Layer 8 of a small transformer language model trained on English Wikipedia (20 layers, counted from 0, width 128). Numbers have three digits each and are written without spaces.
A neuron's activation on a vector x is SiLU(gate . x) times (in . x), where the dot is the dot product.

Input weights of the MLP neurons that the questions are about. A number n stands for (n - 500) times 0.00065.
n32 gate: 398614704487396404548544355618132418399465527665552594251436438466462348591370543726660762496302625541657508512576365453500561579516723389457577466316633410403605372600488398529560511679508558330381396327371579354459416515306208537303310706436603603568302248616578590403598592549548791581413370439406251492662580710485691464337310565413622478577353345479589683709342718632547552438681
n43 gate: 782633351279753528152566688593476433500398671654733351554415611698744510483656598662875384546471505569589495505414182251198413425449517577552452470625469642588340509370219469535395513831622180481463520717579784465636591312176530510397481500635633584591757617457304804724468528301624368321517766479284332509538304427363566707479377500332641745625766547880445530514511326426253566446583
n57 gate: 456343410455318255655475611558543793649473564468438670380658625409404273600201352866551641525465370577489584569645496558338313658538455468599575451539689284455273301406469460255400475492512436460575496572435523303429449489532602439613610605430551411300447452456554477580481489532713457541607599356468468622548470472414543693618430289719665504379587521217674647363371864568508381565364
n82 gate: 433600613541458287296525328381535573473579462645434783707602463632434496355489474368388475529550394488525530638609500909162610374704517486633327582605558429376479602551538685342551338492468482468459662380413285330690391683512459520608402471368419693438576522127584298652404332318661638448698533605376742456538530445556614473450485524471586660692543486584396476621697273625625598311552
n121 gate: 425644436363248433564361412436739557608516425294788774550454313669500759645656401473386517390638624335366532600586417439459529444206351522555347534328565487567615677521592403636615632221400489554386360480560492545560215524426188526483718376385549462389842488427476512372403386604532375748515646460454184577590422446344500401417779616597697313666468377357675538238397552607464512466433
n130 gate: 500640638649439465260492635728414427482482429486618487472479567466374500579632673336580592466700643429590598298408294602571514509509500586599449673495487696389786547169522252057294483353593587528693605588509423600281655276690490681317460420418441372390533375255424195496561570026721730390367601570429500448795469588531235564348296612348279767673527229637484409762550475376482606846355
n159 gate: 340520500487454336559375496472361401583525504526386665539372394401343549400354430616559743368420517469556483517598447649274724290558462641304354183615627626323342580615658527345530421517283338457594602315878525426413555700448317549631781676640504430278676456514525196371182578509614492291473719469504406552432415591313402569523441215786549745582453383496686651244523775525695512341398
n180 gate: 532534556864464344562351394525719226482557683278755790528475302414253414439504522254445529519545337645525755438401419548153792464531420460549355420279747560570357483446518512711496446408546288518366505352482166623454567647628514411130636342695666500730467462485469130610410677381484633335488192330611600296687363317603426491679545486607334340417469396514380650325629516242482480631370
n195 gate: 634365266736435397576536577527505473681201528362616920745559832924703624624437557537415567510660697470655529582446368853402584409680543561553475638554505440623575390216572504530521203315440637633205520500657259300383408645535546810285562689454456455539646385718319357929532697416193644566558485294420250606599551520384339377406655495699531469335680617490404749566639389836372712268415
n271 gate: 525381622650532353392425591602412404434680486332327752456627374545490429477540503621361602389436478544460514391671508492640381809656588516481522466514483435493639326439618412637531645635522381449589641693403229357597603333612466552463559556426649599564489651476444382465406435590654402490652545564526539409550727677694431554458539297466575428569399346548605422604625568396535382902723
n32 in: 552508657575426363577383531515261382535585404568386773285630500315590441475485496593796487466414779672563423531500482458645641535631633560532600550405504355339532217647477427500517478357625461412447409611469594449631492553492322756272288763489606475619246302562674508380380572496438801553385404624484285507647557592500664404394524552260267359527225542500704707677618724492539554492607
n43 in: 437466417338508521390228664573308694539427517327504588247376603589391789560512367492711467514474496605475397652668590406536384339474555295329362569518815649483500272522478439385037626552581552411479371726388483742640588424808546403554757553160377336425140346475621401504646339307546574343580718456536637450609580518306532651561129742529537520342481395564249477269379580406427516482483
n57 in: 313339321364668412620454504390348782485530570562583616523654592350337129764319333363527597451553450567511642568607767488574391605545470329700693263649567352452483313638403339197466525578305545593533536589489772427457588562512600444763467391446538539466374460577709564534540478558625466614559580428500569558483518422540468662500390259587861577419451551425612532467517465574623459492191
n82 in: 576402518641294670353562649385479384552338497446511450642550595654560436494645486376293354409549386540483330500486676779451583549352311541446554533571454435497400373436393523500700500403645282644439489575445356565492585473608430474533431451467500844639625463397497497638567347237610444589436623595496628359560655547686647482394374414564612539301515572793408263435442423675472528727650
n121 in: 532586529681675353626514446507717701676580208275356581584584237296326521703522702526459376563457674244350469627771226500539532315530424489564571570418547356367575496661339331663414717405704581365372443625286729672576379477433459476713580532206461415673545304570508565477567583591493585459496636352576520544566534301515543358496539607474327572564675396318657508557362521527565375532413
n130 in: 459619542466281619574434508474321530586492376440556492418474604041473259507351329406608843599619766649567523461568613491478695685523390392345266399396533443485583515508731482433630459613565601508661667388457405632395368654666291458426255633538548413147306270277387304707508408447369567654402504539451496334638641646401335331406417512341487401515545489607493504391518609492882494570458
n159 in: 579500479474784574646598416315569275373544390488528685558256419543257534374364437758408582456415599352629420492332132730250397396666486752511521350684349375437445627586671463483414508500338577508441670587548758515458524563451423487600694414642605462578790439727635711313485465694623263265533718617475406681352512442345571549500569276577551649591374597500482526255334585330464585445386
n180 in: 483588421729492407535341467512625520352463537335800615470575518567317726397457781603507469383596318587555451521386244299423666471749534703580436504218527346264390437378365384465704632656449299649536539180672342604256554569483381426375463368666772504706674456730660356516381697470442657524645363451595247325407216432612531580784662602377566304606601377569403583251546504476312494591504
n195 in: 573432753368680775268593549372363253603545504255337353560449576411528407420613467512646593541333699343712488269344419214538347566406705556447517905601235701573519682395389573373541651664526549309435662480607525554591513645407794286517227407646684201487370559500459693279552568453547541629515553417422314599533576568588396825550409504393412515362421407621627338378403427476557612730367
n271 in: 470548666594687538531399572509510488468436429617497820344571391704400440503660619738477700461260543249351341357613392504461419471542532527473497222543491642417560481520494603334442570613351359463624617618594474415719513545493410562272500543332483551590442484145536309587566551608543448325687598494490360378538453550494555497415346524352350461593543494435532586416496530494416464493551

Each question shows a token from some text and the vector x that enters the MLP there. A number n stands for (n - 500) times 0.0048.

"exp": 488465628400602568562486419663525427518536488439571487568479393400441474613498299515598454439470452617434601566631588382431576561470526446528520528610598491427399503544555363519497634707504432612406404467468564513472545638542547540517510607417498679383274493391671369436538448484442619374586445439486506594575441524427468478434433487535443527645582435561713580553512517513566360343344
Which three neurons fire most, strongest first? n57, n32, n195

"refl": 631603511523735633598547490555531525593574523479581592588472457292499387559544419641572482512493361505417426454681583473515375504469469385564612347479485510482509410481514482489637557660462569459471370508478644502556493621408594484433615600334477665449447486481570470482565730607429615445508308469541489378535435498450331508488500529493456598617484446503688578580659464464582342454510
Which two neurons fire most, strongest first? n32, n82

"federal ": 481464469448448566451641534606502479481450407688595441417467613470367632601483551523466458590490525647626574560510442544474522384501358514558424476407623549515578580521600436530597450608449587558455561487467616544392608452418462468608513465536685533544499476598460753261593403560403444471660491517624483531425355534526439482431336551378629596431511498605422544432272314616510607455391
Which of these neurons fires most? n271

"51 ": 592423410365629570299539475518465543485593414479640378426525558480392463508359548461449421454566531333502668544380517544459470547398569307545466495619368473239461437537453573458522657512488554468409387454558490494445582543543458621316576363548408526356479518556372395477410570319516454528480496544565525416434486414483365453462452362445453413608462397609215460505473353587499526464515
Which neuron fires most, and how strongly? n32, at about 0.12

". ": 488458483463714563475503325446514421600387442531467384487478514441350405499619525507513486441417502560388567474548633453562563555471386367413554569441378532545502303540473498429608618341444671527459392415439467619453484570619499348525583538543434594528586594370253517516548593581619530514484456491504571557491443524500394383584455534480522428552474589534491546499489543526536804462520
Which neuron fires most, and how strongly? n159, at about 0.062

"health": 409598456533385507523512419467573617417571398683664578469564518422566387470456683537522441525411467357644449570491544431477523584460305502494557392565422503481508570465599458554466467568565526501587457412446660628545485506612568457441576383520419614356415564391432421339473435506445482561522573737678464504507702566527504277487468498440453597465735449567499450439651534530641471304530
Which three neurons fire most, strongest first? n195, n180, n43

"Mar": 525430481532573622663433492498466604390450505470569474532602332588442437539475399497499438493520505487606548365453485465703440526522451396513585461434271540406577426584575408495573480440584466424507551561489626497466513601495470438426459456626408369471599526443449391421481508460622461564508530399413517352431507473506432602484429487442540624511565573459588497522560446686471243515519
Which two neurons fire most, strongest first? n43, n271

"on ": 414392471507686568477617559465591522492527444470569534546517558502519489509385605466449556450496446609418348642319597556603500351518510577508376465464360493525652514489496580390374516372600497567512429464474466555537549480385453510427496585509530521285545647529422516624540569464463636577560357474580623329398551515492447470493377647448459550462652582521492417436662365605527746571512
Which neuron fires most, and how strongly? n159, at about 0.14

"-": 475496556559600521474569520505556491459495219462669522525477549611449421562549498590565480446499308493505542480658637525483539562533496641460320540407604394648416568582610463491553345440592443458477459467725585409339581363619601464542532484543421420524634568552512439479475422411440620499517474394563354578519501553564487572509550491358583544551597543515379391497484337494536681509525
Which of these neurons fires most? n32

"loc": 541508499486521367515585502378396469382621495431609613584576349543375401588449555468518595460544500646564520409561438513498369587574530420612569585531580400553371557518592585483544562488405419362550537484509451522578510526347456593627463503432333618577407411315574523510432512618459458460467362512501350422497700439603567505532403467496497494595585438479564415500658564724494280436458
Which three neurons fire most, strongest first? n271, n57, n32

", ": 462395420504695530500560535569515535476437472498526567480451542571608448452621526522544644418533484503510530458426628404535584504462379492383553595439529516570401511401319411563404559467557504490535408459449547476532468603505524493481468554545533544444406635464364477453529484474374462464390485420421569523578548409478350581520570528437512589425528570624421494489483483486686865649528
Which of these neurons fires most? n195

"the ": 579436430514466534454530532425481340436525547522443470555498425502471516481439445485450487579535373584434552488539650516511568519582389732457465584445426512458452529437622464384559507508503572521602467538445568412415475438509550572383408482490490544493556571489487407328497507454559530416530539502467546489442531426422513482472508514545408482451448510704621564474506331552422874500515
Which three neurons fire most, strongest first? n82, n121, n57

"Pierre ": 510520582464455698561403538563584463376423482518390520469513598566496445651537469510504421506536610565490495488473584489534505507393379511627544448521428439391588423638522404436574473479438404581509500613638503455469391561724477537505657398771731561518530454611431654573465577623232562507414483580506563409405381420573513530493484461693484568383378505601564614491659408476340580349452
Which of these neurons fires most? n130

"album": 509531592446508604393570627430593570531581457564675489545507324357583604693418453349498520484466485487464555694415545489465541615476398538451620584457333434558473622544613585446514643517629569409518506596409524589383485499488509462599672526427654485322489505321692701593467539522586515581412593740470595559548447598373513609477475485377496629420627416509512551641569461408473542591560
Which of these neurons fires most? n180

"4": 419647582493632622272466353432447532453498442394479402591590300542624664484493518457563441413593496540442535612485585395459465631476491581466491627495487590491539635541545495573500484552448505379419524547601535563480477496520555452484474594439562689324409576473452593540527525421478639428383528490443598313448610494467434511441463520318489479517514437635476530461538508555349503643340
Which neuron fires most, and how strongly? n43, at about 0.2

"re": 599527464402615724633491577399497537585297489425498535561503368356429359430437420450529449473490524579433428687510525480498551488406555460648331605438607628695313602555475501638481726582486611533463509444645567512515480477597452519485432549461390536392540456521661164440538529358389626586452613487515459603471517492481398438517597460394434600494712447576528477472527510729571391516435
Which neuron fires most, and how strongly? n121, at about 0.15

"anc": 523539450520582679467530513559493469436483492505560470480547348426501327562501458515471435516570602666562481456538680407478420505512440404469538443395524544416590483546526477485471477600503258558525553422434514606456458519516504514543503533487455457463469540344518242366518599573555425561464406541630501522539571546467398351522484577533477581511518559445495451518653578578620140392562
Which two neurons fire most, strongest first? n195, n271

"successful ": 548545420393447745547492505415522473558408408529628489570477455439392392491377458467467507463556472420715512502464575485483540510483473392500503681444439390648508434423525476482444571455348597536455561481356571544330576494488556462313444555452653554582441317478489582357578481480443630516539547427605430691339500434428387419489378456483510526333521337559522552523491395466665697536399
Which of these neurons fires most? n195

".": 522477547475604466466458413479457342533486394574525429530514520489559513436531599470450498490349419504358496575709580441350430597422407336407364494541591320570565415475366490375340585132527614508440518583484505575541538490587434478468570398530370619659414566458613372476478504487378430474520654447520427513489560596448390490455529504482544588427590613596669524412294395525633596455513
Which neuron fires most, and how strongly? n121, at about 0.095

"lead ": 575540425514621482582536410606626401539560522440598519646432451419463317469479490352502432492626574632624453469389601675485530461389481350586347550575540469467587747543587518550475478479384592494566423581560468489448637546478382494488457496521513526732471411434489737599657569451454520459442438380538522563420622541575498453555586401597508598429572426381421537579649415639517660570347
Which two neurons fire most, strongest first? n271, n43

":": 466629554479689506405432552373492509605571276480516401504489539480521589487636484421535543448519489481582396617517738537450643524435171570420353396617443475611478615518447406419415558438558574604388546596418491554438539500547472506619555496447463495615439508395487413614469635406263536558302393312564451568498704504451339473476655360511492532454530510364705411474461406530455514471644
Which neuron fires most, and how strongly? n121, at about 0.14

"Per": 399449413464624451618473510379417433436488434516617538536572370483403484388623355401451545487527486577647522582595511522556430627385582461548603424541515504402524452524538409506523362516492373556366489322498630581620439392527458597535448569437609459520583582428466272473468369515735483581390513480534584421453614484490331549538371498488467531497558469553731541582455493505335276489479
Which of these neurons fires most? n57

"in": 534569528609433582569488533575412548562407578481633533544575441497527538610567461398543648512511520521483546460531613442539366482362582556505371505451425465564493585517635485518584427434482444452421450405607550550501453458477409423607465479494422493467616538495694606639490531338544520471531468594515432557561654520388496486546400508467521426526639522607495399479534428683549167305443
Which of these neurons fires most? n271

"7": 486672593530648388306477402429422481430530477500404417484621516544640576476522567482558453425581515617516576596528614585464473566421557574465525536455395473563557587500483484444501533514337497480469492567611557628426456603336538448503428575444679586484460631583593546477563477363499559535367522432425547380452531489546508464458598492354648371555603447623420536488436532511308400575369
Which neuron fires most, and how strongly? n159, at about 0.064

"—": 403464521479627411487416495376517450536517313432590564518514647476570446521506625477585652424711513456628538528413499520546614561597435414347471147356568645582611465510373518461398574315394679515441345380579483531544607414467493580467525467500383552705492648587395621364537453511424452455407500437607429544434516410387384635481573494485493552491563779521536469568451503413483596498520
Which two neurons fire most, strongest first? n82, n159

"tt": 658531547476559553520549556420442510482562550507516531501495527504443322341371563467460648593445610569477569443495580534468371561322570576469369539481680626471513484465536546494438617556415661521412513501434535492529401537503483467453759618461615506639585483429677431511550439611595455517479522450559539409601440573371542502478502639571506257485318603586526675562497632473866365491592
Which of these neurons fires most? n32

"9": 394637601474642478315508454447361544410548502560506442412609401481654672479504618412599468370629530573450560550547547527377556507463498733401568540469416490483503572554447475509595502493342492451374542474576553570453395513442525565563450524456552501357400512558600457457606528379566566540353466528504467407446511534436392507478587422383607463392589426596300559532422490516327471553415
Which of these neurons fires most? n271

"\n": 452506349461679513486581432558527536523510443445557465474564401436478432467578453452453626504433526548543381444461634410419537424517482434377463473502481502509573441494537614405462481539479576451529592436545521505579497505612538512448355469479536497387525476456414442482495520452472456509432386536551500447538518499446635486479669556341644396539385519558443652455554481410415886471450
Which neuron fires most, and how strongly? n121, at about 0.019

"/": 393511603488773651468620515361515343572583468465753326459468644527525402545493529440497562453596483612431535492510518435476613555568465482298412462499591470538527465449480661527523429436322614438450495398561475387468629468423529543487475596538500420377472482412367675601557500557461594461554434447541480468470444530488273627574634495397544550535368574428489390452530355739608688619460
Which neuron fires most, and how strongly? n195, at about 0.29